Layer 5 of a small transformer language model trained on English Wikipedia (13 layers, counted from 0, width 96).
A neuron adds its activation times its output weights to the MLP's output. To switch it off is to set its activation to zero at one token and run the rest of the model.
A neuron's activation on a vector x is GELU(weights . x), where the dot is the dot product.

Input weights of the MLP neurons that the questions are about. A number n stands for (n - 500) times 0.0012.
n6: 551 354 610 745 508 632 624 453 675 477 358 540 560 447 160 455 505 416 455 537 168 423 295 336 592 379 522 630 537 657 564 451 303 444 475 362 409 485 279 439 456 232 742 721 739 507 552 374 425 407 490 530 437 521 547 250 417 507 382 590 501 514 532 749 600 503 527 453 741 481 748 549 536 439 636 429 230 619 472 630 775 509 475 326 555 316 537 814 555 425 722 608 571 287 410 378
n10: 576 708 658 634 572 434 598 495 379 473 516 452 575 742 228 355 277 431 571 365 346 503 456 408 534 356 678 481 608 365 386 420 715 537 547 512 560 582 422 162 757 579 385 560 323 566 585 259 470 590 529 420 416 421 524 582 553 556 401 476 385 302 414 514 649 381 558 502 478 534 634 599 387 448 486 583 392 519 481 219 749 590 490 556 430 477 555 546 495 313 606 383 502 441 690 697
n13: 610 571 364 752 441 603 502 283 310 431 360 577 598 460 751 649 638 558 507 476 458 606 595 406 609 372 742 858 452 739 492 522 588 503 268 466 672 334 386 656 473 470 498 662 565 496 607 578 497 302 679 604 357 465 557 458 590 440 544 342 637 361 845 384 522 527 409 538 603 504 453 732 141 211 666 545 512 553 358 629 515 586 534 481 589 447 508 370 517 510 574 434 556 203 599 843
n29: 321 848 549 585 646 530 644 389 474 506 372 392 477 561 463 456 550 373 619 428 574 614 227 636 559 198 571 410 423 336 553 665 515 468 628 555 499 597 481 418 552 327 438 707 591 388 523 349 454 652 413 501 634 429 555 684 448 556 505 688 503 501 649 503 401 186 446 319 498 353 558 559 391 602 650 508 247 542 682 518 405 541 371 465 450 517 669 434 637 563 498 505 500 572 603 439
n54: 312 619 649 673 644 404 315 529 385 590 461 377 432 432 345 418 448 304 516 514 644 442 65 455 247 219 621 644 508 514 543 430 225 236 437 541 396 563 621 140 514 443 706 359 686 444 686 244 366 667 426 260 378 341 615 532 312 469 273 684 580 368 317 154 384 447 455 598 340 559 533 551 405 507 580 751 525 385 466 429 466 337 735 355 340 433 444 706 673 671 382 445 726 360 468 535
n98: 347 416 417 475 459 389 232 644 696 529 484 374 447 340 312 602 513 419 547 509 586 393 440 492 637 342 489 481 478 679 579 540 441 390 348 553 592 385 628 373 641 86 646 879 711 419 606 536 476 431 666 503 355 570 533 358 368 604 320 712 705 677 529 456 825 454 552 790 558 623 558 741 585 603 653 638 396 463 430 410 417 500 744 543 210 35 740 657 468 457 477 292 415 462 740 591
n99: 420 439 304 577 494 449 519 284 874 382 481 643 625 832 86 647 533 303 244 342 293 594 393 449 559 486 501 416 556 111 487 496 678 435 496 422 762 467 504 192 654 353 603 600 702 403 657 333 137 733 192 426 287 667 499 498 508 534 497 416 508 500 614 565 432 590 450 641 291 591 517 460 513 328 944 368 51 370 579 500 595 407 585 717 427 458 810 425 608 654 520 626 479 560 674 477
n102: 584 565 799 738 387 471 620 536 563 518 444 475 529 455 625 521 329 497 531 447 535 547 476 287 712 428 408 475 477 539 528 506 642 533 639 233 436 566 713 404 665 538 829 359 589 481 675 376 310 638 297 385 486 409 431 599 377 427 293 430 775 468 471 438 485 527 399 531 537 552 694 500 387 432 618 716 292 349 627 405 699 551 471 299 578 545 669 433 640 476 613 434 656 615 325 352
n108: 481 280 233 443 649 755 578 465 625 658 487 443 461 641 511 376 547 547 592 362 510 414 257 430 578 501 616 659 645 674 591 661 170 302 403 443 547 595 457 617 567 481 384 333 616 449 626 213 510 269 488 403 644 607 478 654 371 579 418 759 416 494 646 625 357 517 512 519 544 586 396 634 697 553 553 633 261 313 501 403 439 465 669 501 397 501 481 602 680 620 456 207 709 532 603 440
n114: 593 725 552 470 280 646 396 339 510 441 479 249 701 566 373 720 465 698 698 532 483 524 442 299 604 362 472 456 530 251 309 420 609 240 481 515 616 475 279 625 592 328 521 717 522 526 571 435 455 495 471 542 383 482 536 560 413 361 444 462 484 615 739 555 798 389 412 276 657 467 496 535 245 430 669 388 394 717 411 703 414 440 462 611 574 285 440 590 608 580 759 582 645 464 340 262
n126: 666 511 533 479 573 406 338 316 727 680 619 510 476 652 266 630 329 423 418 534 471 651 285 265 331 605 356 798 597 579 594 708 429 450 567 522 560 426 256 532 818 207 635 507 515 666 527 333 382 610 371 563 408 576 541 609 544 647 318 436 648 748 426 593 641 484 461 413 483 460 669 381 432 558 474 547 532 469 505 284 586 516 572 663 645 346 554 707 366 631 295 475 498 474 420 338
n134: 743 732 305 799 429 272 808 622 747 422 410 728 764 730 447 404 516 539 332 455 414 767 337 507 390 516 614 877 387 545 699 869 684 510 553 236 501 385 413 494 421 448 726 723 724 251 580 436 385 705 504 617 663 688 452 637 148 616 474 524 549 236 286 294 584 224 237 822 643 602 657 434 525 433 477 461 718 475 238 520 493 505 586 586 488 448 507 488 580 483 664 291 521 211 574 293

Output weights of the MLP neurons that the questions are about. A number n stands for (n - 500) times 0.0019.
n6: 527 503 567 438 536 518 442 530 411 504 573 513 481 541 508 495 559 514 530 462 644 481 571 554 473 596 381 590 462 515 695 443 573 521 406 365 433 383 489 605 587 555 497 399 401 454 445 495 418 485 542 516 456 567 326 306 548 426 493 599 553 457 592 456 677 475 504 456 445 391 522 439 458 504 423 513 530 477 504 521 513 462 550 351 408 503 658 604 659 493 546 414 408 637 418 328
n10: 440 342 508 461 407 410 505 479 349 539 439 573 511 456 595 419 494 406 467 537 516 480 593 516 385 577 417 371 375 412 475 433 510 493 432 491 395 495 492 517 423 487 583 500 546 474 421 608 621 559 443 375 586 438 442 496 545 467 598 520 480 524 512 382 586 498 528 442 447 538 489 531 504 538 375 500 467 481 389 406 431 459 552 577 511 474 409 461 551 462 472 435 628 584 514 513
n13: 428 395 607 363 548 455 433 478 578 508 406 442 530 428 453 450 522 413 413 611 412 456 582 585 546 465 688 486 552 395 716 341 472 423 455 548 463 549 476 536 548 452 510 474 458 506 530 430 644 530 586 495 545 487 474 493 442 599 550 624 467 512 468 564 487 372 682 385 492 476 588 588 473 605 438 599 412 529 485 566 497 502 569 368 603 580 591 518 512 515 462 634 413 508 506 489
n29: 517 473 536 492 502 514 476 417 482 505 298 488 508 534 552 558 509 532 429 543 424 488 589 477 486 410 431 517 611 464 542 458 415 502 462 531 478 370 574 410 410 542 538 484 528 557 455 563 620 427 566 494 525 530 489 558 590 365 543 468 400 529 562 547 592 437 539 401 554 413 289 548 500 429 393 427 556 543 581 524 359 612 532 474 499 554 364 566 515 394 484 518 500 524 439 547
n54: 549 557 319 610 463 459 434 495 664 692 505 614 644 446 501 499 561 467 377 573 399 615 648 524 506 516 399 510 477 510 434 644 576 609 536 396 546 373 437 471 379 422 519 637 559 439 667 430 490 548 455 664 477 601 472 628 529 503 570 477 383 524 341 473 669 485 580 680 622 509 665 624 491 562 468 500 490 463 432 591 482 615 432 516 480 396 520 568 395 385 551 575 513 450 705 625
n98: 415 501 513 505 515 595 501 381 481 482 490 355 421 538 464 598 613 615 560 557 509 426 541 428 436 544 522 460 445 433 406 289 470 640 416 481 483 547 410 552 485 593 358 462 453 494 493 586 455 518 596 479 450 575 454 541 531 414 431 314 503 538 406 684 384 594 548 558 506 448 565 378 362 453 446 467 454 501 578 497 506 456 455 209 512 529 433 401 548 497 660 480 485 397 467 573
n99: 514 423 536 397 446 587 384 465 347 407 597 547 367 390 273 688 461 494 351 539 511 433 595 664 523 729 396 605 382 433 413 469 583 433 607 466 531 434 424 359 371 529 438 529 513 559 619 602 466 577 475 439 550 467 318 546 577 445 617 440 458 606 466 425 458 305 468 467 326 424 574 527 463 472 524 303 555 566 618 483 539 604 558 522 473 580 335 461 514 274 442 543 321 354 506 432
n102: 531 503 417 434 438 489 501 432 505 458 390 429 484 496 406 424 563 547 566 545 589 510 504 507 487 447 526 386 455 490 550 508 417 521 501 515 699 437 367 551 497 476 502 481 371 551 596 427 518 568 699 542 456 397 475 480 473 567 528 453 462 484 469 558 448 470 514 521 567 449 493 397 469 398 500 393 656 524 533 608 479 500 453 683 474 445 445 448 462 498 506 559 508 446 532 454
n108: 462 676 646 642 424 412 427 666 507 393 413 442 516 447 513 612 590 541 473 620 469 639 536 513 530 421 654 437 503 350 403 476 619 490 584 474 407 570 486 454 481 521 574 458 318 459 530 535 550 517 493 435 467 418 566 672 568 544 518 283 666 626 498 385 356 516 435 476 519 387 515 554 371 570 486 405 701 630 522 534 377 522 544 632 313 517 599 481 489 507 498 520 486 585 399 457
n114: 487 454 500 577 571 443 483 535 534 407 408 591 491 431 567 404 502 391 579 537 548 495 630 514 257 624 458 582 588 578 334 418 407 590 529 505 413 535 577 559 442 486 468 450 437 509 596 576 461 560 403 535 512 377 707 568 413 577 507 569 505 516 530 504 446 524 496 723 413 586 456 578 478 560 384 587 510 456 410 457 497 499 510 619 503 570 551 411 448 515 369 395 497 519 589 558
n126: 544 451 451 507 510 512 421 550 502 538 552 715 472 503 555 404 472 507 448 502 578 574 553 547 477 413 504 514 573 445 686 344 468 530 449 525 486 449 582 577 522 553 545 424 533 502 568 595 384 479 455 535 490 417 281 455 552 499 545 463 378 509 529 547 416 465 518 615 379 534 451 580 508 476 501 519 541 445 541 569 524 525 484 473 521 677 453 623 551 532 500 557 527 534 488 441
n134: 503 568 433 501 528 400 519 500 540 597 568 535 525 640 420 319 537 407 510 449 507 591 490 629 517 456 616 476 507 467 977 588 597 531 480 438 391 353 415 484 492 468 508 468 605 496 484 468 500 560 471 535 435 491 267 525 518 673 579 485 529 521 443 419 519 458 475 589 598 494 576 544 526 435 436 533 444 436 499 658 515 541 493 486 556 529 520 548 574 490 627 523 503 420 474 477

Each question names a token from some text and the token that comes next. It shows the vector x that enters the MLP there. A number n stands for (n - 500) times 0.0087.

Then comes g, the gradient of the next token's log-probability with respect to the MLP's output, scaled to length 1. A neuron's effect is roughly proportional to its activation times (output weights . g). A number n stands for (n - 500) times 0.00083.

"s", then "."
x: 454 397 571 470 337 496 485 524 539 543 553 569 554 543 313 458 507 608 385 625 299 549 716 449 507 570 428 452 510 486 651 393 570 487 561 442 453 408 553 435 505 689 591 638 396 537 451 509 588 409 497 548 432 503 270 471 556 411 594 588 560 611 507 448 562 399 545 492 454 469 451 234 577 545 557 383 582 489 609 504 427 469 442 517 603 423 421 459 495 586 556 497 506 471 447 403
g: 563 406 158 541 589 520 366 382 391 442 360 514 603 497 405 683 612 556 249 487 302 552 546 585 336 674 381 619 469 408 489 605 550 740 686 528 625 613 624 689 380 355 316 573 601 413 521 422 445 562 652 440 556 718 613 362 565 475 569 229 499 594 264 580 619 650 425 676 456 584 425 481 332 596 425 275 629 330 564 579 462 548 412 667 653 401 526 491 552 434 568 413 409 474 749 396
Switching off which neuron hurts the next token most? n99

" for", then " the"
x: 520 375 451 462 440 615 479 448 512 542 429 529 393 412 545 512 491 479 398 572 557 461 495 477 435 470 619 566 454 565 823 523 419 692 330 557 466 367 530 536 373 482 529 602 573 490 438 475 552 499 501 479 498 412 295 551 561 340 480 449 524 492 486 490 544 533 578 545 371 466 477 532 578 523 345 677 468 460 456 503 406 447 449 482 607 488 507 472 469 517 421 543 435 383 491 525
g: 629 391 623 281 582 555 362 596 504 330 525 680 473 396 610 623 306 422 337 479 405 566 483 738 682 513 515 677 486 448 566 574 607 623 350 548 295 330 166 356 274 473 579 252 353 509 252 670 550 359 516 554 727 283 513 502 502 398 622 316 618 403 512 647 618 411 712 506 441 320 474 430 524 610 447 516 579 442 465 656 613 556 450 507 595 346 461 468 363 621 429 490 343 474 504 397
Switching off which neuron hurts the next token most? n13

".", then " He"
x: 541 551 445 542 519 361 501 489 521 417 584 528 537 475 560 320 557 481 509 607 494 526 492 478 495 440 587 570 521 560 879 600 572 540 577 486 303 393 625 530 535 511 615 491 444 515 502 481 485 570 540 581 521 524 325 629 451 459 529 397 496 510 408 525 509 498 433 648 579 561 559 357 588 654 403 590 488 481 452 515 434 559 460 539 523 514 509 629 462 421 528 551 511 502 579 531
g: 318 302 554 721 523 442 474 433 499 657 384 488 318 495 240 547 573 327 423 357 462 587 708 296 372 296 681 299 301 670 501 733 482 424 506 275 509 418 412 719 499 563 546 529 592 571 368 462 484 655 395 640 337 834 596 654 526 696 461 566 282 388 716 729 580 493 456 622 600 437 604 507 549 417 423 575 438 426 530 395 506 414 547 559 475 526 475 477 636 604 365 478 381 429 479 424
Switching off which neuron hurts the next token most? n134

" December", then " 18"
x: 535 531 438 368 536 486 531 613 543 457 530 374 541 489 580 400 619 544 410 490 567 477 450 430 382 515 453 557 505 330 849 384 542 592 548 440 497 542 465 524 621 449 417 516 392 520 144 468 455 490 587 520 382 399 411 514 535 503 488 380 445 636 519 619 503 641 510 478 553 502 511 382 547 631 322 435 527 556 478 504 535 492 462 481 555 515 469 578 450 376 441 364 441 539 519 493
g: 495 363 390 613 613 628 592 489 437 871 501 397 538 576 430 550 716 471 437 541 634 392 328 429 638 563 467 448 508 499 570 563 549 549 411 570 516 476 588 270 487 526 612 466 468 430 419 506 442 582 421 731 519 489 469 666 470 592 505 434 421 462 456 523 740 333 699 517 686 620 546 454 459 489 719 514 365 715 717 321 239 576 360 210 523 376 304 652 276 557 702 615 513 631 329 702
Which neuron, switched off, raises the next token's probability most? n126

"s", then " love"
x: 459 402 554 471 450 501 547 493 537 524 408 496 544 442 519 347 519 541 447 522 397 506 678 488 586 626 360 545 440 589 713 509 432 495 585 397 548 465 526 598 564 644 623 560 551 511 560 404 616 474 392 581 556 492 278 527 445 425 581 634 476 553 464 562 443 486 526 468 436 508 521 159 516 464 544 417 516 458 603 420 354 443 425 410 550 496 571 427 419 544 490 432 445 586 423 418
g: 375 421 424 768 621 409 414 464 675 653 451 403 490 621 387 620 577 409 520 688 539 739 487 570 448 695 552 402 491 590 582 431 487 338 498 677 786 525 446 629 494 498 491 515 655 494 469 337 488 617 455 553 556 541 542 646 639 462 467 569 804 536 768 683 555 620 365 550 691 599 532 724 378 596 427 351 537 623 357 378 367 267 488 497 493 562 347 416 344 698 340 459 552 311 476 242
Switching off which neuron hurts the next token most? n102

" Chart", then "s"
x: 460 572 571 513 576 642 504 552 392 566 511 475 314 436 621 353 578 329 404 476 396 442 210 535 581 503 497 527 355 554 562 611 639 781 381 595 327 443 541 523 583 498 460 398 574 580 449 486 513 507 491 450 461 337 407 549 574 363 647 317 542 520 564 453 574 576 523 462 478 499 577 364 390 374 470 479 496 630 486 483 352 556 244 492 389 491 520 414 459 453 386 577 365 504 457 521
g: 392 705 367 609 577 416 443 457 449 273 547 640 543 625 556 451 635 413 425 480 483 365 221 633 421 628 419 502 576 463 469 438 589 367 605 585 369 390 510 528 319 309 505 355 466 556 502 635 509 418 644 352 569 416 527 299 536 391 463 400 578 623 732 633 753 612 430 194 630 425 424 479 586 512 580 257 562 363 492 701 505 621 696 454 638 492 618 721 512 299 439 680 454 427 675 757
Switching off which neuron hurts the next token most? n29

"s", then " shoot"
x: 420 413 595 456 454 518 575 510 592 489 383 441 499 466 551 325 470 526 486 496 402 586 672 482 625 605 423 577 467 624 687 373 511 410 610 410 463 476 477 484 579 618 582 561 496 527 586 377 571 463 454 571 478 525 246 537 452 412 583 613 469 572 483 553 488 465 525 527 474 463 520 226 499 498 547 489 517 492 616 404 393 462 465 428 590 547 591 439 411 534 498 502 489 584 333 397
g: 780 617 665 384 553 416 607 494 648 643 494 451 498 567 518 531 342 558 550 533 296 607 451 447 558 567 411 476 743 663 568 469 397 556 857 483 696 461 556 624 286 389 441 531 569 741 516 524 559 557 575 440 500 689 450 374 564 361 578 217 436 330 624 488 607 502 522 103 536 255 601 511 500 497 490 522 543 559 268 564 298 568 365 624 632 432 422 289 548 536 594 610 507 392 520 502
Switching off which neuron hurts the next token most? n102

" with", then " Rob"
x: 454 417 434 508 455 393 445 431 481 459 595 495 531 515 507 533 493 413 458 620 380 499 570 484 463 528 548 470 384 576 880 574 443 592 477 493 286 389 489 500 466 445 520 537 514 486 541 471 557 589 447 509 511 466 246 462 427 429 519 464 506 498 554 455 511 468 610 540 428 528 494 536 488 503 579 633 532 560 440 581 492 572 333 454 625 503 482 494 585 499 475 463 576 395 533 545
g: 650 588 375 487 597 327 413 472 418 665 689 208 342 495 318 450 489 346 567 420 591 443 666 443 333 545 448 259 508 388 355 695 630 483 894 411 632 398 644 529 561 574 486 624 616 626 481 213 484 702 614 494 303 466 507 633 493 486 501 588 459 690 230 369 480 454 552 439 499 445 573 307 492 476 438 421 493 503 753 537 462 532 558 461 317 494 564 602 546 284 584 586 431 575 667 523
Switching off which neuron hurts the next token most? n134

" During", then " their"
x: 513 415 454 487 482 673 618 539 520 476 544 540 526 542 627 428 602 390 531 496 639 512 702 453 575 455 708 522 592 511 698 554 484 451 513 670 519 409 386 487 455 416 526 380 524 544 328 412 566 581 600 551 496 423 353 471 682 418 554 462 430 473 611 498 509 587 454 662 459 477 515 319 440 538 345 554 442 451 413 631 438 498 456 480 444 498 495 375 376 444 394 443 405 364 433 556
g: 514 263 612 585 617 458 504 332 368 616 417 420 749 584 676 579 466 546 406 353 327 563 464 508 579 497 769 638 534 706 567 772 568 550 402 524 623 327 529 548 399 484 498 639 739 484 728 384 502 352 411 377 542 557 550 388 343 539 434 238 484 488 568 553 250 656 438 508 321 328 564 426 474 569 660 655 774 386 624 497 501 558 469 601 482 463 495 513 508 696 688 235 477 589 568 593
Which neuron, switched off, raises the next token's probability most? n13

"s", then " vocals"
x: 410 364 613 581 417 528 521 491 500 541 460 459 464 470 484 386 504 527 441 479 359 552 740 486 520 645 401 503 448 529 713 539 453 555 666 434 528 523 531 542 549 665 686 549 538 514 575 398 589 471 414 551 536 452 277 450 457 388 580 648 498 549 484 570 475 455 543 470 365 492 510 222 623 485 600 484 515 453 596 416 396 428 376 441 569 507 569 444 423 541 492 435 456 551 428 411
g: 484 480 525 356 636 434 668 355 384 441 459 410 439 642 592 485 535 553 527 95 502 383 537 537 735 244 495 582 540 515 485 604 248 405 421 463 421 227 336 694 567 453 341 534 608 292 470 395 475 500 613 509 374 475 573 500 419 641 442 430 439 155 522 353 413 332 394 488 484 527 583 462 416 535 550 675 416 545 623 406 700 371 669 255 481 423 543 611 540 568 676 333 560 404 528 740
Which neuron, switched off, raises the next token's probability most? n102

"ed", then " with"
x: 472 541 570 548 430 527 598 500 537 481 613 432 629 421 574 448 518 545 497 530 555 485 627 554 549 476 645 436 459 427 715 531 496 559 494 645 378 499 408 581 428 565 622 560 468 478 471 485 550 365 532 623 473 443 199 466 475 412 409 478 517 573 569 589 554 516 552 523 541 444 482 505 342 611 517 425 525 573 473 516 495 322 418 461 459 446 462 608 531 456 474 517 444 493 533 462
g: 270 524 502 362 479 605 224 493 421 624 635 485 474 461 495 425 531 408 512 459 756 737 468 577 490 551 470 367 471 486 441 548 641 492 629 558 264 408 488 589 508 531 475 667 565 458 373 497 471 370 490 522 394 554 362 350 628 616 603 373 308 463 752 255 578 316 361 397 380 441 490 346 560 623 397 389 510 377 421 829 570 255 343 692 450 426 584 418 194 294 493 513 581 486 516 289
Switching off which neuron hurts the next token most? n6

" after", then " having"
x: 510 374 360 509 492 455 532 510 464 486 483 460 548 471 535 502 566 485 468 518 672 389 493 478 471 440 678 437 551 534 874 486 354 588 496 626 558 448 434 513 510 452 549 495 537 504 362 462 616 597 521 568 503 541 355 544 649 399 530 425 466 591 500 491 540 521 557 549 522 451 430 388 538 542 274 565 522 424 528 509 503 522 391 531 448 516 540 518 592 496 339 440 524 352 485 488
g: 255 342 426 594 472 498 589 632 524 748 620 429 523 526 375 556 440 555 316 388 685 534 557 285 339 628 438 352 576 455 432 812 320 702 409 560 545 493 614 662 434 563 684 681 629 677 334 673 469 579 578 388 508 338 582 442 458 729 386 442 537 686 548 465 531 505 515 527 323 275 494 544 610 351 411 537 690 538 378 515 460 579 282 631 374 435 731 401 485 632 462 633 460 678 603 393
Switching off which neuron hurts the next token most? n108

" the", then " network"
x: 499 418 576 479 442 536 439 535 457 531 507 499 503 515 498 94 540 498 616 442 453 497 617 428 529 583 570 387 392 553 697 548 454 559 446 551 463 518 497 569 456 500 468 464 510 571 740 424 497 495 522 595 437 654 280 498 517 534 625 615 478 464 521 611 375 591 483 432 501 523 570 389 363 379 371 519 489 554 564 503 445 483 533 543 644 529 575 529 481 488 465 464 519 426 479 549
g: 422 601 404 340 509 659 548 822 517 513 726 453 689 538 601 507 313 489 574 487 641 458 510 358 483 384 499 602 398 558 648 321 581 728 562 326 426 467 533 397 345 548 523 474 297 550 465 650 663 387 452 468 580 653 454 527 600 586 473 334 423 576 354 490 570 531 670 457 233 320 447 729 657 506 316 346 403 701 549 872 566 564 436 572 527 472 614 531 460 503 576 719 344 549 690 389
Switching off which neuron hurts the next token most? n108

",", then " were"
x: 453 582 474 449 475 396 463 509 517 469 595 562 525 578 507 252 559 480 484 521 565 493 451 411 520 471 571 474 508 530 946 645 525 545 520 459 234 452 572 602 480 517 571 528 483 451 480 551 497 574 516 525 464 576 377 526 411 493 589 487 480 497 556 434 495 395 474 675 568 502 536 431 544 538 407 564 568 518 396 575 423 522 445 541 445 505 566 548 455 459 515 411 508 448 579 516
g: 466 462 575 535 414 447 323 678 438 417 601 371 525 531 623 515 693 694 729 489 602 549 685 522 643 752 542 603 402 613 610 323 642 618 506 409 575 491 524 184 259 604 415 369 580 373 622 615 618 305 464 386 504 658 542 350 521 395 639 487 734 441 339 553 432 538 504 517 286 433 398 397 491 422 446 373 602 427 550 460 478 679 426 672 522 228 485 411 336 377 644 532 483 775 582 323
Switching off which neuron hurts the next token most? n98

",", then " following"
x: 414 589 485 503 489 405 463 508 505 487 603 564 526 586 516 275 519 469 488 534 555 476 442 415 486 469 561 482 484 529 964 600 528 520 553 476 265 444 586 587 474 520 532 548 467 458 427 564 502 578 507 540 475 548 360 524 409 487 530 500 460 489 569 465 481 406 436 659 539 514 524 473 529 523 442 569 548 488 436 552 434 496 430 505 427 513 560 559 442 445 505 403 482 437 586 495
g: 434 594 504 449 157 494 392 468 583 346 316 585 490 599 691 348 537 546 538 345 438 549 455 181 526 639 669 529 433 438 559 360 418 552 376 708 413 643 533 366 424 381 547 660 477 576 634 447 410 538 520 522 312 500 368 239 450 484 433 506 406 636 617 579 416 420 276 318 375 350 655 294 209 375 484 596 400 714 721 370 616 564 442 504 590 388 514 558 458 427 492 590 428 392 343 684
Which neuron, switched off, raises the next token's probability most? n134

" first", then " before"
x: 497 571 467 422 512 421 454 402 573 418 429 385 441 497 304 356 458 477 441 698 565 546 504 544 468 645 569 509 629 500 837 478 530 595 473 515 569 433 435 546 481 470 492 491 563 553 322 479 463 449 509 580 466 456 382 433 632 474 387 505 562 450 570 666 510 570 497 498 481 469 516 470 478 447 230 407 446 548 602 479 603 455 217 493 504 580 627 533 495 532 540 533 469 613 416 469
g: 425 598 626 595 380 480 443 563 524 383 553 808 634 502 726 573 501 648 421 569 394 659 465 470 647 530 621 681 491 416 414 480 592 494 587 618 401 579 356 481 399 566 433 801 199 427 461 528 611 557 423 660 386 258 476 421 735 395 389 359 421 600 777 463 428 516 528 539 517 402 358 285 265 489 395 464 756 512 582 476 511 658 308 576 310 539 479 642 384 277 487 376 569 480 597 599
Switching off which neuron hurts the next token most? n126

" and", then " Election"
x: 429 475 499 391 477 418 551 519 441 538 583 534 438 503 620 448 473 486 560 550 432 504 683 450 529 582 543 427 539 552 882 469 600 419 490 544 135 381 389 496 400 497 383 568 356 481 511 472 595 374 364 463 516 652 393 465 398 493 485 514 456 580 350 495 473 590 468 449 499 384 527 586 572 466 548 575 467 541 548 399 444 539 526 419 515 454 533 447 379 498 394 475 463 567 483 456
g: 615 613 578 524 536 818 750 405 511 554 485 511 446 538 706 426 340 540 609 549 426 527 275 518 657 317 332 674 697 528 443 366 398 555 399 328 384 340 513 467 535 541 692 512 557 549 442 544 412 394 567 473 433 465 478 462 320 576 257 530 525 489 184 666 273 520 440 429 548 688 481 474 639 569 618 551 333 730 368 469 795 440 678 618 658 561 609 717 620 480 499 627 525 607 454 444
Switching off which neuron hurts the next token most? n10

" I", then " know"
x: 477 401 428 544 434 440 494 587 626 421 554 577 521 580 465 322 514 362 544 713 568 469 589 491 468 584 445 529 432 628 709 493 460 552 492 482 562 506 499 524 448 689 471 595 377 534 548 667 536 599 439 545 534 566 393 581 506 520 468 502 526 581 512 562 453 552 465 573 487 528 677 489 656 608 379 385 453 480 581 464 452 574 355 550 347 624 455 380 475 464 440 474 622 723 417 469
g: 263 495 484 669 431 618 663 479 709 613 476 300 715 587 430 624 575 502 731 319 690 827 519 349 544 243 517 472 588 589 617 509 284 471 481 574 732 494 683 569 403 405 479 579 658 618 428 491 571 491 344 534 660 570 540 492 659 430 441 416 491 511 677 616 330 624 524 682 511 508 290 797 468 243 382 715 474 441 549 445 576 624 477 599 520 606 443 466 537 410 464 408 597 504 418 469
Switching off which neuron hurts the next token most? n99

",", then " ("
x: 408 577 496 471 497 474 433 525 525 482 542 594 483 510 529 270 513 458 429 519 608 446 535 388 471 490 538 441 506 551 949 573 515 550 481 476 268 506 605 604 481 480 590 519 409 452 395 604 502 573 465 549 493 573 355 479 435 488 539 537 464 535 565 468 514 402 447 605 427 515 504 508 609 541 491 599 560 536 473 604 433 540 473 496 455 485 550 562 484 449 506 443 511 492 591 479
g: 764 601 690 605 535 379 423 557 300 482 317 440 656 471 539 494 504 662 547 684 303 391 376 448 498 568 359 485 471 443 484 492 901 386 521 482 419 469 546 395 441 445 514 482 407 493 610 495 408 427 414 527 480 316 454 568 330 394 774 381 568 673 190 383 547 568 531 419 552 601 551 400 433 746 448 190 726 662 692 615 357 546 452 538 395 488 375 632 469 317 377 539 498 648 517 482
Which neuron, switched off, raises the next token's probability most? n134

"=", then "\n"
x: 532 443 468 507 440 453 417 489 509 477 722 550 479 366 401 445 473 379 402 657 588 403 660 501 477 524 290 587 421 461 711 376 535 643 456 488 391 376 584 501 579 402 365 491 494 535 421 517 558 480 624 609 471 406 490 432 487 407 479 483 515 541 167 274 543 562 420 575 419 494 493 351 420 474 440 410 577 517 675 502 524 528 652 544 432 516 546 433 382 480 475 614 455 421 462 505
g: 359 561 572 573 470 534 528 553 761 635 458 354 572 574 416 580 579 502 621 458 519 474 503 141 557 493 363 334 508 729 394 497 457 518 725 598 540 511 496 625 522 328 588 523 688 595 327 542 445 734 508 349 444 305 504 638 403 532 738 745 697 275 355 450 622 376 450 377 602 456 637 631 377 615 557 562 593 609 393 348 555 483 609 607 357 452 315 630 452 689 722 592 549 611 432 684
Which neuron, switched off, raises the next token's probability most? n126

" the", then " convention"
x: 455 465 544 513 421 501 428 505 500 494 468 507 503 504 513 48 458 485 460 538 454 525 528 405 515 542 512 392 414 530 730 493 506 589 465 504 458 476 486 489 460 466 469 503 525 547 702 422 435 559 426 578 406 611 241 498 506 524 593 591 482 488 500 595 464 534 482 424 478 543 579 402 392 395 428 522 496 558 565 530 416 485 488 502 590 516 513 513 449 500 574 508 476 399 485 528
g: 593 484 660 495 554 534 573 615 626 287 368 666 563 456 482 542 363 509 324 502 297 335 276 293 635 407 527 778 308 511 643 507 520 439 384 435 423 738 518 614 469 547 488 374 292 438 385 409 626 423 759 619 430 519 422 216 488 541 523 371 526 334 601 615 733 508 587 480 420 320 679 485 508 396 724 568 390 604 382 407 743 594 341 381 617 381 579 529 387 562 329 575 461 509 493 626
Switching off which neuron hurts the next token most? n6

" started", then " a"
x: 479 536 480 504 462 446 517 473 535 478 516 455 502 500 606 429 414 531 425 621 528 520 567 566 491 429 718 565 474 366 826 468 495 574 432 574 455 526 477 524 525 419 577 595 489 599 418 453 539 433 448 530 487 453 330 438 578 494 540 311 481 532 631 489 557 586 565 453 401 545 418 389 463 558 411 539 527 553 620 591 450 421 264 472 341 581 546 381 557 443 415 571 502 402 522 466
g: 432 307 458 397 349 571 478 476 519 628 378 454 594 447 643 834 430 376 299 659 390 456 322 410 757 511 364 330 541 508 431 462 459 494 493 605 522 395 403 390 551 252 620 675 550 421 477 503 646 462 483 601 557 506 539 488 391 314 531 525 258 314 812 465 285 432 441 685 506 493 546 716 661 461 569 578 639 732 329 505 323 635 487 494 394 547 409 517 704 656 478 506 730 628 546 504
Switching off which neuron hurts the next token most? n29

",", then " who"
x: 433 561 505 447 507 389 424 487 482 503 585 523 500 539 590 255 494 465 478 541 583 470 508 387 513 477 538 436 475 532 956 589 504 519 518 450 213 469 584 559 491 491 547 521 488 439 415 549 496 564 459 534 480 549 370 497 442 463 503 518 467 529 609 470 547 410 486 633 500 514 506 451 534 571 444 602 544 504 427 603 428 534 438 539 442 497 600 544 438 458 503 448 468 487 581 493
g: 596 658 523 417 676 439 558 485 526 605 508 352 635 475 273 546 450 514 548 333 721 473 566 547 483 647 502 263 481 391 428 574 504 403 724 694 450 575 533 604 489 614 534 533 483 463 385 673 302 660 434 605 590 219 578 704 475 754 547 468 650 604 508 566 361 522 580 613 361 762 571 519 496 484 484 607 637 353 520 715 359 637 537 558 338 534 512 319 513 439 430 328 158 583 600 236
Switching off which neuron hurts the next token most? n134